Layer 2 of a small transformer language model trained on English Wikipedia (13 layers, counted from 0, width 96). Numbers have three digits each and are written without spaces.
A neuron adds its activation times its output weights to the MLP's output. To switch it off is to set its activation to zero at one token and run the rest of the model.
A neuron's activation on a vector x is SiLU(gate . x + bias) times (in . x + bias), where the dot is the dot product.

Input weights of the MLP neurons that the questions are about. A number n stands for (n - 500) times 0.0011.
n10 gate (bias -0.187): 770504520806351658630383594409346436345607572469692367332461504508468383278573662424297560466587426504545560430544473753496417372477474268591464187667504620346439523329610511344496560469533515508350492317298508639427546677677530643527622262511469346098542438298587700500422700542377363613
n17 gate (bias -0.224): 268524615334434387685393448627677438540435438143408616551568323643475464637661589386378614449396575548550427714381504342558690469384393496439391161521431484303477488801552438471521707500458428593484393512686314221523441496342611339325438385338535720422465771361702784516450649383593581558
n38 gate (bias -0.104): 460556454417372519733314366342406518341451462496388444431500385578658782413592771591477333492597489429293704415481504722693775514589543504387667413535443466459577489507526543355615357482418219636383542508555290386569460296543421504780762634511464357320449258593515684592461544576602522554
n69 gate (bias -0.173): 464467424475460280567614323563493318753579413518581600662378519445397474346547623840666331611411592345521474614694390558348605418470677407564691777561391315485572415595311464572630560305624690492464572481632615312305275550290489397637395671489583566473593594360605342467593504576508374519
n74 gate (bias -0.166): 544306496234587414549484548474512292520562725347431447492561621460605673319181357463215291530763323460628636709851585255361176332468368398521409389601603504704524476544203480691471406496462624463528467576528520578559436434516461375373385329480338580583559313685451458688445373441587716400
n92 gate (bias -0.208): 697569678804598391411492182304384649523387742588265461601615464558548657286883656359492551339519565607496551573357423584553644556596581411512434481304610547314572726447593500421532593508488702508462472504206496603466583415452312692361669639545538367623485557573457471690484632549665661476
n100 gate (bias -0.157): 392370472606831452567704524592686644562520180660366476492425585504723551329574528592552474483801375547575560484662535406350663447358654575372448691325480476627504351508520336496252387496392485680311415279317450583592720439345485708600634346420588291698306458555464396411562326753456553423
n105 gate (bias -0.068): 526413360420408393386485602424451467916645360549447633581549764365570485668712443473373478480401406515525473399628444204386569292549460542420692404335654242492482361474428328306469565518651439458552415406399383399434470598598507493636515574383518321446489697740328471485690674655834353391
n127 gate (bias -0.103): 346739617368749571409523157313464579442571577407398826695574577496540317270450599612580515571470504398661544426540660369511634402480444327520607330386683580196297329605413500580371342565459388552627395418438401309553669594662582462580424681451569349560496231551492634570463646523416200581
n169 gate (bias 0.011): 519591453628400752810523606384588504350481543195542607489515523534563379369515546403535475463566601368489793553543375278396703533599573416227881416484458465576749489496721496310410580467560406565664453326823588376393463529478587536470581473507552747613412526364439486639564269630612430391
n178 gate (bias 0.038): 515539452496614742586415373607277519373449616481508356466264548330396473272546406595567596492612569577537374538320207609504504470523285453437492253633449583492451288427204748611520310671280592370687576520465707377243557396552426321791258556421564630651620557423398463557500588371468523316
n188 gate (bias -0.183): 621642429552545291399691439329492552603562765614177646698500737695381592473606535547766394409414530324103387328425546368733384526473511616356430644727406563508331641344488467531425448455625577535643622440660489397496440504411688522609567496285500337382437515531384511610649560672414358460
n190 gate (bias -0.017): 475543665390486687417596418353715345398432544627660364486521452401474447626426370540391280729734694642544645422416486574632345531354551529504345381711406402715406412454632610526467524385612497359510672485377414493427517579634739387698354218600608612540638682550396591504466584587576410390
n208 gate (bias -0.089): 430298476362426520772528591626392711476780524748302198527373696421586283729442428419637583632439390358538432579529721459461488511595379313713560532397283468420554579512440604423529550345542545231477545587626423546473481607485508363612546704439577641748577547323584541234957625446536512578
n238 gate (bias -0.182): 484417414286228472512417674605528350413460545532460460624675565575467536520445649541759526462562579381268552129238583421574560688421629536347391548393589496704543547236632427337594198457479481573644524508575404667504695244485568630581508586331581065614400410532251462637583496543605419443
n10 in (bias 0.049): 459417538320455299956417488693676372385496483397479500520280256483757554651627492542517437651681508666540382257419723348524575688533615429441420618522559703718520624710492568279179620224548666466524500435767581393545671696604583476370516551632536619653669594665647504451496382532749657483
n17 in (bias -0.172): 515758631686349593473535388516519388534738444573558628278624440519707619602644488287347445595672462284663512465373569601666527407570330589527300297600598732348387439623426594401372652387427662649341560536592388315428287526507363656504556460582802511250530549408465807584553534417547327444
n38 in (bias 0.149): 258466429445673647709500450378782563694508480416389462608435709366611210566285372402488431652522428542632465477555386420575558677496386616558776403341593203496710390644465556496421581519427416376624413668485485254758285423548577224448575599537493572516404639367419515614576308392621649587
n69 in (bias -0.077): 444520454469619303303609330211479630355611835286455435270524337415278387372460541417529469605571339468496355738601601419413545343305726492116417504635347529398631387496292524696378539269346523504300730724661417383341608508571294434448548425488619528316417296593484334488564644512401504651
n74 in (bias -0.070): 381446659464700508475745608262546282525665487376759680606412436384405554622381597240453552469492310641776479649569425578492201412600392341475436513690419466538590401310307573701793500553154305424570616704351358484341533488408620263439386328395606549192682574608589492673373623443339626590
n92 in (bias 0.110): 255455609280516529315569386716405453407318299577549475492614945528323500450279533496388407395461379350660314427580516389313570319476422500392529533420459600648440395565287540479348547524539461570708471521548421437297480586520906516596329290366659661441093416524636454383526332580351278500
n100 in (bias 0.015): 555580599515566496367504655445367423528552443345759748512544459440405444633394706264423447594701718691397650484262524825629544535348511476435609379728755500661367548259464415414636569766433363403743340608603566381671645646377615251294391508554375398455515476484524704520379649644394546689
n105 in (bias 0.199): 771477260456519550473648451415719714443365598466542397530351488321378625550410384469376394275441621336474426401606534420321523658531427527306407365322384780642175678542719474332496496358540493415485288385364619518709282507375463555384653492456381489543311530576662381526748545660527489315
n127 in (bias 0.050): 390476559549639473279366440696486386393613424557473378599608490698479430637600623624713606677598513271613469497563681370655572572318429609500497377475490328429500523610622637507375468342599465538599375539664539675322308610503471688516375569370418513483627656517500631397649387503503624726
n169 in (bias -0.045): 622623466500457504599493482300771662367500343403445332436471489565684435419550360530422310492595594435608688543624428466532621311638423679570773540345629485610596511579686539370429329429588497459571556398766606476543668497349469395525362691584333697631504504493390679787504322653744563421
n178 in (bias -0.013): 424489641525258362630434268414574364427732207606504493342474325456622511332602369534613708425518262541595417757530415531403407361574472656691519575561496737288525309588504436640363560359337458684369663381555543592486620674397383575230608648543385456546568326390623559493450631478481486504
n188 in (bias 0.229): 425573575386500690423621472566686527410451514607695381469563525514676597362579662443553533507422614608567401576342347231578500476563453612412595313124482404612650479417598605636342631347430593412397589547341733410483401443440487433320598547635667236711648452490468474335431473520663547583
n190 in (bias 0.077): 630712572804414419253285595539253758707544568409460695432566738369334489400608719496582619307486482405489452445542507469543659468595504279515556478420660534286378518264724415320519609600542448600514492557373628489489536271546451680571600598631564569602472421453604441572508669589381539621
n208 in (bias -0.092): 737321382441560423769371204298462651345620677424450500467462370561386515512538581691562395615360447325694554553465580596686504588447482373326446392480504698369634792553297548301583485474464416365328320572477474284273200507379584614504530539408541391657640777534689522462492609589422500465
n238 in (bias 0.127): 631621355548333699446667557279385566617515711402485527437424523712414477462582189628581529610460722527478562292296685512470296518264475584404523396555210279393217379545263349531582420686616580373608461441564459584441414310500595442504696430423493376422526470360250435410472750578601470555

Output weights of the MLP neurons that the questions are about. A number n stands for (n - 500) times 0.00092.
n10: 300629856333517313252575600505573588243462503687546535656546437541593454572680675683374551472548445400437488389622882455439700707474428733438121476545300610350607448504487633450619290276590390340451527185696539725460606555645161504281503345323527582419463299645574553472437669644475393318
n17: 191409553400537332571334496450643350498657428476536691631416544516502498557426515519635330434366609385564439496256530222507510533468465589377540485598370615317389371420808444619396198640646413527336440461484283365437379450312611510451378604312330635473531378543450447447450605203684548258
n38: 598309746554535407258711484560346370680503677580413685576642619503493245587512417354492766594380382512517571602405298497265332553396402505261439366771516655587673612585447708564590693376620305512756635347483629564489662608667434432558443429604334330478525500305409430427383566374801365448
n69: 552595482473529577559294740509333251389603524496461424495696666384563209352561442429574373471573442307431448503447425625646452389564504443461444631183694269365318689601450516441546458545552686499502660517490548676500305684670243545571288433529676650274705153606365304580435355343284556504
n74: 489647343428515403410370374589413557505526566842420582560413373529650489510544603312500544650312672397516447496309537356575329608851692580531203636544243421534368601207524552387640289645549511672617567647353452345668530467512520539380629481340365330309475301409531502570467762595796622444
n92: 433600783503526581362438520501277388533645386323589629407582648525633558302397432461644507465254633349435583525550670546367645384609486490280708462360567301426348571213544566407441512350528617489506544535749745450456573394687605549492590251243545363426243344766621441355505533489353302602
n100: 527393297615359158348382478406430343598480691504487403495655269353654613424665571393493425713495466433185560330407558501569366633521394244691441346492379686499701716536571580590657468550475629517654680187671351391516474556361552314501570499571486717541431540434610346481468433287531517462
n105: 341728512620218645267432395337626621377381480703669397493297363488545664593412698308561430603559523493488545675605352367325579757592511296501212542729257498677431430405590705590630582516394384464585564686649500380703378542423659266439368538608349654531539614538408372516557398742401671078
n127: 058509318535505552295360570424530556500229545573630401582358468623450510412395503621388583527497468744316613598291529221597550315526572197191550424492619634533408749516545462516583610553649607298415476460512306641490510650711405593776575509472396406562365560582559486695588405619709620652
n169: 425483457421577549555524546371234525399622549530490167415365673478450377594545630544599601449517445446509615521443459674245379352611736660473382346387473682379709440314310611792567584518534404733542549396512469540443547335755534616349559563401473388209497566521502243521515793458722513421
n178: 557121283479395607401418480343408539528493618411527317727561507507411434532575472503665412245537620544447543664613286511342450447764581621618456339479357380582456550391406550550873452487729504499654585643443445429722408401534553514628430268617279577441479730425239464478556544272390517682
n188: 536547440631405443483657565429263401469605563400664435496587504373764472536653418602490503465309442556167704352369434351426494488658669412728522528402533261597742389379307640648545383292440486573444550736390573425525516514643583559580448436635587409455551425465619591547447481749403392333
n190: 550464586488499646346678312506610483441405630518600376461544471577385409575711597471359570693522662627509532353635717313474409684317430685447520407495406519610773431605413334607392497345412485259466369512557336406870498574598750231478479517511447667628616496529638579406534639438526396615
n208: 611455416536302446379662372577487324496438500481502483426592220258321387621432546428547588595426481665464705559418637616363215751552549504672579297404378570461603611427478670591624569629641639494421639746370469502410594783372518119550504661642640426504504612758630445387567683569467517414
n238: 353484530527425286635468232445278521606259529294430559406419381207542530452478548481228469651588688288336656482351283481561547408608625358649548484570638674560567479573436547484450510441474666500487524584457438466447528640584023424248362638428533570371710768535688669577432629549688411545

Each question names a token from some text and the token that comes next. It shows the vector x that enters the MLP there. A number n stands for (n - 500) times 0.0047.

Then comes g, the gradient of the next token's log-probability with respect to the MLP's output, scaled to length 1. A neuron's effect is roughly proportional to its activation times (output weights . g). A number n stands for (n - 500) times 0.00094.

"-", then " Who"
x: 472592607569388430585277587533471545380515543408569551397595335563480607424592625663640405395673333339451531537411556513674517542412568577678471420419494407569450583399429590556347468486633443589530512510679248509444433401387586520450514488490541374407518410438570552395589547431347454721
g: 487501515510485459519471504548647437375650512353378575648546525431544383471588615283633570693459540257450366682506647619491398616507636304405555275510285590696546323458783669329516510394713676579439622488539498526447464449690433432632503495381530468479586519619472591433484479397350498383
Which neuron, switched off, lowers the next token's probability most? n17

"1", then "8"
x: 524108483441523579535481479527447572553668583306561391310394563473586641389601432575437623406508481467576519645543390575408516543560608537510475523486357409444559516452417457645481486736444398566624409717480543637590441567401673536747518325615323434329653574411357439528545719579453480473
g: 398491593195420471522375206410624483523496457635613636472413530511503617550468498434424447476429396613535460487267605672623535716402544584477453626451364353516563688524481652633428484265298374469674613564613425489359440444642485610490383512439498540605634266436486348589309388439455556571
Which neuron, switched off, raises the next token's probability most? n10

" prison", then " commission"
x: 475519550363646629568641206493470437479621478560541526574490565283648543494605454473481384543418418488540277427595464480483648741419669389602594580478358537406619599587370306380706463411526489320487504592487468512543570374489619617309553369346506426567446426660481562532500576553320476386
g: 601508422513457582489540543528494524361483601561351485430439465556471524423523541635404543482442616480595648597423730473359602376728579768565358368377460568568307726352583423536646414554508437406596715542660731551424552547549518448526643266480381518680555682668308621524701509483597461368
Which neuron, switched off, lowers the next token's probability most? n208

"ster", then "s"
x: 475474569493530556296602496488461456308555524536503563612551493484421467559279506569509381555437482475388353572644362340395563507581538355625500525450206494578350286520477495306521414477546430480636398493533507519623651459329442458530653525326615596525478513467271557497427541513444766423
g: 399381305550551448444483486560316647590580484488480642404630533434620617426447479517316459429486470436527471620252509397708803717484593270499456583465400401611479432332732668422387488501526471409517441539505638557575378333698490439559566482389704488390596360632518330625470380576595604429
Which neuron, switched off, lowers the next token's probability most? n208

"t", then "ant"
x: 546589555583542560467607628630564428350660572532456584581605414648352456522354528509690621452484576583514580533407426611462414342664381363491500660548498391614487668327421520541537262491686593379400419490492365491557383555603523330465497785476617573500623606496261337534448435388426672489
g: 484419561478506668276611469441394672599581516380607532591481575588616417348477855537363329476750304630490530325724531294487502622430572427481412492305530502640369290586488653447537553365489450540525365562388415489656562461532485398449492655529348626593385475478359370584471525388465470560
Which neuron, switched off, raises the next token's probability most? n178

" ", then "w"
x: 488473264503402519454589404341587513501526732524553520554308557348580457548445399661445595340513483664482536658527481700339406560560586562570470369416441103601473539502428419456467551547565341458369468394523678563506565463396885422569478541519493687516445440478358584581568521511469521460
g: 432411364512439450689431528495537532390596622565494570332558581537419426537303690497602630493528417382313485530343442726523478511515517437545695460325626712494607489461573627652517460529724530494463607380539650385512636328540653366412405420443784520645424483474586484720344681699538611426
Which two neurons, each switched off alone, lower its probability most, in order? n169, n190

"um", then ":"
x: 388501448540312481441533546596474620403628585470419485507096496540477465670295430411453474469494433412371467420356491275573647533576620460495462443453346296450554384404657321323696355395565615282551490490479475487638553600322549482434526379487420283458448610546367563593424419631664461551
g: 534437632615648415597711534312599613649588594696624572329562433419515541613256562487361423514600516407401434691501600443394497522714422808585569532420599359595600549565434578370548441712306232557494432575491430321605360501312448485510549460397534427526388522610485480465470365452416531583
Which neuron, switched off, lowers the next token's probability most? n105

".", then "\n"
x: 492434408470306678504557344463514615515434705519435604373537384356450496520639452474348486353539391499412411524375508613498703393582536372717373479651554433442506513442486444663522646427537440533211350567399597494654535535495574485481389556479466407519518487444570575491585411493664626525
g: 656543544636527459496463462585742737429358423403433486622462544626556706651771475305403399441584512489526336506528474560527647357317497511481392605279682505484492631504740557419503620492455431635409493649544505639522496528247460605370470739538586433543719585574482487660498592404464556525
Which neuron, switched off, lowers the next token's probability most? n92

" (", then "2"
x: 631530302546444470507441415365362555484422706612573506409492539414561556675588558679542540308483365288472529513471323682408449571353357308640480504515428470556530554558426262623382561580423495703469554472667485501385544574561342501614650475534515475408378561519409569609573543509537387676
g: 751474366584627603425617436474530679452628328385572464512497680508553672529515248509534483367718406673523534389351589466432442460600477736625419582504445450402376535484424474369505521502299314517586259495680373457620386564409747630619625558479478492551609558317410584479353379448488529532
Which two neurons, each switched off alone, lower its probability most, in order? n10, n38

"-", then " Erik"
x: 457557590561420447609266526533504546375515539407580591394558318575475589376582619644546416377681355353414512483380548516630562537454567554711469456391526399612447568439450592582353458507593468568512498490645273512430437393357551516480532409491531380386495399462546591400576534428362448720
g: 333514569381446121520585562594528445395527266277496467522635488424549475521683605565495332501455467596622676402578481433406677474532593448568431530424545473485496395600499577656661442494570401454570401272393481395487589356375253354625684362411397615342315495450681490630538569457445483446
Which two neurons, each switched off alone, lower its probability most, in order? n38, n10

"-", then " Band"
x: 514522564603372466649291525515454535373513535413592579410526309547514597414562605628554422365648375325410528467438536533608543520472614549719473481351536391657447542418436614601351420516573445576544466538645265507408469387375583508480537384499520425380498388445526606383578520475356432695
g: 492532491676517541293624456661414460384297544520472417698374776607514615594453494429509478661523428501435372586556461544421362513385508432651413625412413566358675572452627387419309612466074513419542450592733629594516583451484446536568362609591514528579479614550472348496560486553544479272
Which neuron, switched off, lowers the next token's probability most? n105

"\n", then "He"
x: 660484553583461478559494523638547618616363648468521623572569474636419493581669616514536508438577386279525356320452595529487445364384496616598236369525591509523383670498372430526420597552583447556486472348717254488504409532387575576481436381392465457441481556458461365577504625434379529756
g: 577512468411451595360505301619625469495654424335530554344261448571380510618608448482236442548413497436302473581455444528407540402497562494446487363385637523473607395495318552553373642551465336335407239521612555497432685582423355217519548694284484564587459443471374458598634596330605433503
Which two neurons, each switched off alone, lower its probability most, in order? n188, n238

" the", then " company"
x: 450377363522409505491307440504603538533513689536524431571566410479589262629540469502411506495504401593480647498452559435509467479568520618794567420413468556477470607389701324503480498635374490442489513447497531575610422412600441449450377463377526514523490322531564277429485434589596480477
g: 534569484549649545371470542356528514560566521409545569494555603358566678392645365482457525622512664224476437563517547418523451394625436260406627572540468657346517611403664456525795485384641541561501432524515587475377579550494565410446627391579443468561441023626301407535532462473370387534
Which neuron, switched off, lowers the next token's probability most? n69

"\n", then "-"
x: 581469535601489545606461424711554658622366583412526593641443521482457514579602552309498478427615445283458310372462509538463588376460496667662254441483586465596465632597432439545393551545555440588516418474769380400563417577178577527346382612451404534550446605489429465481500454451454515561
g: 237664499556343664404419610658516457489559537552644454456410721512451581412468609605520436417443444501536444612695513339494416556316514517413662508194573502371383587487375579342597433637522534507395400467655329481509430633488578552755490586422454423600404540511308568428557306350359350682
Which neuron, switched off, lowers the next token's probability most? n17

"er", then " "
x: 459492433514370455467502345663481299248355547582487634547353401339452389498383380375538437528408458364559389636433439527451572545584556534558544502489315453515652305419383353488647435563604476434509341321381500468640443572408483586587637663489484403614401550414455491329399565465212597349
g: 528599460409435566433370645345527486392541652555500572420458339520685474474490336517716554536584414637459350689351649687710423417498332622580375542502407534506681671513661500404441513370587784418444754524697596597443565410550674546465535473575487576598431374655564446452511421523255535476
Which neuron, switched off, raises the next token's probability most? n69

" Car", then "men"
x: 502660553405544507440603321512584482275735616360315576463611484764450645536552501488512430539477430439519569476559319543351625635527553363508622517313401340522263609421609367655437423394666495362572664496574514372543599488541530469449451581464566527458505597624485575520367420408426442344
g: 411354508273576680634444323423666489494492530648501529353549598630416570431482841506512274470539668581460535603485577325465486493533456423461407427473616452609725535205460497619560526421460588553685389453515617501654507534498437449190308608404558482440341579431571402510481651488578604447
Which neuron, switched off, lowers the next token's probability most? n169

" his", then " colleague"
x: 477284404460499498313385630424651540543630595524600581447740563667637514553513526462396410701433531420484621511392561456485574497395646386641607470398385593551454580408576315673526456575377541316529571449629487544562462540481292448615455670325385471351453357533532290523441550430420567378
g: 451430452602427494550609460599624433343307555448605526511474575535707617600408509367584424629422539354491392612678231491538347539401637298376444607614518464555716399555506380453452382320443600561422620193506486604503548485559463624519383486289476397392548334364682661586333513640554546607
Which neuron, switched off, lowers the next token's probability most? n238

" a", then " share"
x: 599553518544564574493534440364512505517532780570580492518460579468531383619477418452291502540554530422579783533599559398649532356446633517577581521547381562441522576240467428537548560508396443381563626603458499651376526478484537468298355795458449561567471224586573488427598450530327598463
g: 507355318456846622461605528572425514454511646362419499558505371353377439525436426400597569631390677580460452743636551585530622608666606433645480442274403410476437569481625607438440387645564504405685521466451485571598565490554362631654563439785453436406456495538350279601573408509672435450
Which neuron, switched off, lowers the next token's probability most? n74

" (", then "1"
x: 571514322538484525480379406277374565512386749603583474453495513380534590697522536433589530328517435331469517548515238668418397650400356339619467400575394393600614562538527300573370572453498479718503591543671510533506511580549297470579602545536462432454388497532360548612626502504547434590
g: 716455452461545499400381463504542766644423377389605450441367418561522665439534381589416529388752572643336544471344508480501522233630384700599367512534369538535568588511415455563335713466304428537528315280547420386570467499449629567466665557553492583432424531250414590528414376455618463640
Which neuron, switched off, lowers the next token's probability most? n92

" Thr", then "ill"
x: 515500538408440646507613469431506394378520503428411564410518502490344550688592539419365554500497441358578404620698283529297430565488613223439647520369412533242547589492358385515336534320635700405495559718405540589427413570429370553457413670511632437492583499611399522614439464464279500467
g: 525425654424532497466663424465478540642306557513184617416569496691609448412419574416635547630426468405500519516187500517499421445611589574515370402619591351471463499522416492431384438551306532477478584497423723820459585413746434415479261568438709516540538506481536404424711418635580531547
Which neuron, switched off, lowers the next token's probability most? n69

" ", then "til"
x: 513492306448362530485503432407549540497550769512557498481356562499547425554423377481562549371477468589416582644570463642463429563583582675554467400465408022682519521538483348434419595495571421475402430409593642616466358457384870503593438612509487633446365479475401590550524558537478529477
g: 829558431539526374632420507332519314440529469448489694464419511517507549490448486482488376442347604412432483497764535632444450666370714419446737563340509541444522470476496569401489538629529646684473679543547598465455497384460458348464340418475582423499426490724616406578269582319444751670
Which neuron, switched off, raises the next token's probability most? n105

"nd", then " du"
x: 451454617711588568376502486616435627241474405573419631674499512688524285541398492414454455504498423513507437593678283518486573620660407421461415631452438306605379467501389462467427288344644433465490460468486419498538613462543339293566494612511570538426495378452347276563454551510322620353
g: 567498532557525401713456629542618503505538467530517641470518642642511418651288210459445540519496522665519412635371580536341498289569423560586498552607522409419497482491509438361552426518562430436385664336466295181407568449572379479335530456480348502571472410615826538389236603470517404640
Which neuron, switched off, lowers the next token's probability most? n17

" the", then " Wisconsin"
x: 443476391517405436466318521462607571597523686592485485581526480519614358631570469620392542499476417614399736421456536459456560506542479580775520440379401526453477615456714375554483477538404505465612484503515488651566456452628473384434378518354482523488528313624537307371519448602547456508
g: 583603616457345557470487562392496562400420536603357256669528416440465450418682713556465440573619299422324558558626506772571530298509385420384391445608633509419345238495319493474506717536405459485687402490397449557443522539516503585457462415554677586537535577331477579532469496395525167492
Which neuron, switched off, lowers the next token's probability most? n208

"ut", then "sen"
x: 549472600633540639506611521578418679412674523498458448621221440394601193497300392515273432549558484550577455309462229418579581552407388364511494485573490253590398438525603437439566338378621579631543360491437426547568657392378503366397507579485545463481327572613304456400433338606596554390
g: 537543361592577375538358434422353603416429434422307690403670367587592435533204485332319389562494579477453524730420520551428562400339605432465426712557453374453446549471328470419434458537492454397589484381497323634594364580560614555475685708543609521487681476434661440586400284291421419525
Which neuron, switched off, raises the next token's probability most? n169

" Distribut", then "ing"
x: 435694593478490383558572244694584508495345553532422479444443612460572563505454378529458652537511354494758341349480269348364480509368437455517695637363582460396436522493279504369500580716456479588297582521380398390576586422546472547615455413521513375441410537589410489360490242672587545536
g: 386436483587504411491526621297176636544434481406692435394361633549389418472572516493288433366646436544539524579548568529497522301435472529438670479387375581285350483594325514317480657428549542518297531592472406504477499407453501627540510672344662537269408385471263547437551760455497454473
Which neuron, switched off, lowers the next token's probability most? n100

"ac", then " |"
x: 330443564521543424450542614459626621361602534433375566545314524573489346550374497510424428490569513470529508303339286436592453422526422451430592426427305524418494537385510212558411517553640662562367629682393536501347388664507569558550637448540477294450495473579423480367493491678439613194
g: 673488720618583382409593543519477485537407412516551511471562405532444599380897343384379567243552630491433585593489439491429656597374539505602628576720475380455465477385275480525333442368402541552429712463574275471548603542392613356489554424596296460417495557386492575507673423479626620454
Which neuron, switched off, lowers the next token's probability most? n188

" ", then "What"
x: 606562377421429448396498479477499534502501773526539488443405456524580539577535446590403532447579400512506748586475557649525370556500564626630404318480405147596461584421352499519383582608567457543419459437620657524406503496435817402603518444517590693363428478533391638491544650578436474496
g: 622651438523384507313437544409445430527440496608340624480330649605608513602372250547580556493402410530821383543652602458383418508342628444449387485413412445564706477420493548260590342596535680570242593504556579583456539580359480539557408503488642509482388528440287486617524341466313552657
Which neuron, switched off, lowers the next token's probability most? n238

"2", then "0"
x: 488336576592544537476703430471586433464610553377559378365389556479538314464635382362568617292567445477432542620675458659462441658502530471588441481550377426377393467477376297559507470533553284601675324674409489558629420505518662644744513563569408559341636541458446463396633707546398469559
g: 643470439562427532478689692590653549401613521499445715598431476546457481631454335562351679524412517403495680303350474529455279512369454477483583287438535688462447539471439445324587607642515502656390379577547594332627450348546658499616468432475748466466331605545496400264539679668573402502
Which neuron, switched off, lowers the next token's probability most? n10

" board", then " and"
x: 515366596411510465545601184484468562459502484614589575529564663508428682487455566451499392643302526439416304506613529485568558534506500512639627535416607456491361359467368413381587434498454402397557505538525483449587651390579494693297535748511625583582501478553273335378478494580368404370
g: 755284382548626461509730327388563645535448421573611420453475441375649528479676457436777478455590556570624332375531414479561671495545559444607475558652656468545645644318488513428609309637457577652301408487469641502310545470385596420503446323503323418586432566376461520587559328490392449541
Which neuron, switched off, lowers the next token's probability most? n127

" the", then " movie"
x: 419391381593412500478346519534645574574571687511534399580469459498602333654619444662471533548496455566532683471425494474467536539508492546800498446418410609436487513436714366468427480590447462409519506572554459568576542444529480293442407586398517602493491380488565277403525317567562541449
g: 703360505447518447370413394347577499570715513504384513318449522489482727549703493107409497565559408498532355536594401480553654507476498389514463418582540525308472435400693595467684353569645472571465348642547484445510597560424483470527531457323491399687512389570438278585374627516399752571
Which neuron, switched off, lowers the next token's probability most? n74

"el", then "com"
x: 437692353553325556573572484673323657246677540413499588586556522375504299565375497296425497584468504374565417555289343479391689445427526508478444556607477474621577461504506447501399337636672522365387326328484498600558492518363598404610536303636477459530427526534426320305388659490596529432
g: 321736499299666504558548290640670524551541528746633515457452414515567525394748486660374488514460491310528383474519654571535430204248480490595648492600464467509553568339555496572439490664634513495369404654435444340556504633505481589311638574453434556620587495488603520421422621636403439380
Which neuron, switched off, lowers the next token's probability most? n178

"2", then "3"
x: 569324564552533564513692393492647457451603507398515408430340554584525453429685417378446649392557500565444560532596499655420450587583568442621476484458457463407390518502454482523537447506519288629664242681413601605611386479586666725788495516607419522461677490496373353370639692551500478582
g: 447547570701607410470420468455464509492537652492767665462675421428502190521582634345640498495500478452514478556584351564490395491472516386629718546425344356549569652394482266364466685525416433449268585556387475411669514346366658216601488586591471620569564582488422566414420533452397621505
Which neuron, switched off, lowers the next token's probability most? n10

" Jan", then " E"
x: 513605542492692611566604404623395632380428512297449491320553359400648587602409467627383437526536506611705422354647423558598624509444415382455644552393423481416448713393343277419502556563426561398582513355385420614478704471429505450652478353324612677345422561549580337506331430422475623503
g: 477624323527465476492643369419540466385498493561535483371441572395427572566516478509399407618481659576503389433530499423335293594493489283731361222372572561713418363369469524273515450562457413481503431505578586608577547512364488561626688368619325505522640458363377849347588587412633489542
Which neuron, switched off, raises the next token's probability most? n178

" |", then " Uncredited"
x: 550405436534640398611529390486501662438300508366520577632381461441494549538578497465404573280528492559493484466446500409559620531513500375811374564546433224630490578638522381491479678494534416428478523535326554455481699403403419525501403653615545533489513578433510607556582474544488506474
g: 543504591507462559440468340506484347468475419649472415549506394516857359503442438504701360427333495428681657504477486544218491509433517579451586549413406411630640439535482409655581430413476460480483473352373322428245434403566495582670659612313511521291392291498429602517484584539502238619
Which neuron, switched off, raises the next token's probability most? n92

" High", then " Society"
x: 299739650530656522454566521535587457246513555529363531474555560336536478522573457539448419589409478535481263514697420680373568562480602383530598558328367481567441376397212505515497562737631480327590551594686612557442361386427461703473494586463627487503487422471413506469357582524454410455
g: 585545585644358536655527385641619282410512538379722496456487478504587707527495518585469444334484550522733612604492474321303527565480553556537516491487481348583391619472692531395352611350087279521497386439432610607615389429460481525573524515375420510496533584403564655429620416615710555501
Which neuron, switched off, raises the next token's probability most? n69

" and", then " attended"
x: 497459401536378452568414335655650500455424755538516567412528373330541609590454539481409655545481529391344385522441357382619440471660529517579562386388393554517447562711478509606547458337578609644421495576278560536273389388491616666544412477484404641529474517380385599593611482529629435560
g: 630593664484472542501621358585466566460409433759417539648570559471573580670576542301299559522479656603401272706465557725613485336442573405485420682370774476597681666513563546383654576381392500542512509612550500629559584500478468590369539473619354516678296432508428458440568513370408597413
Which neuron, switched off, raises the next token's probability most? n17

"f", then " ("
x: 411338610560489593379590504360453455283599516570356576750712516496578349534450519599462296572397444590426407660426565555268504482662571267460613585504454426538521522404343478556569399509733586565422560481451506511507392576401581547482445639567610506674474546514387673549499773547513629517
g: 512566595201482564521843310503436404475306349702547565528462495479578465514452573402552577415605524574581464531561485364523633427390496610571463724504533427608664270682387346515492643433313272530514515666356691466697540522586417545460572383433413456547400430304515554510637391463514519450
Which neuron, switched off, raises the next token's probability most? n208

" also", then " enroll"
x: 632410516613359437613363346735581431467591522638557500482557598332585512638368516652477495489517594492368447584493713373546578494451610424509539570296673310667379391362480570461798532355381272503449521723569499477346740421455477547374586661516469592570343411530402485484562481430641552566
g: 472559525520449491600540547513617695481457461488438702543424490552519306478393556443386462552500431490171598769370683611309604488583556625573388494493600724463394482614375479628430538364577658494525435527551601638438467571378389574791561479524255619625545512443511448478665637290498352348
Which neuron, switched off, raises the next token's probability most? n238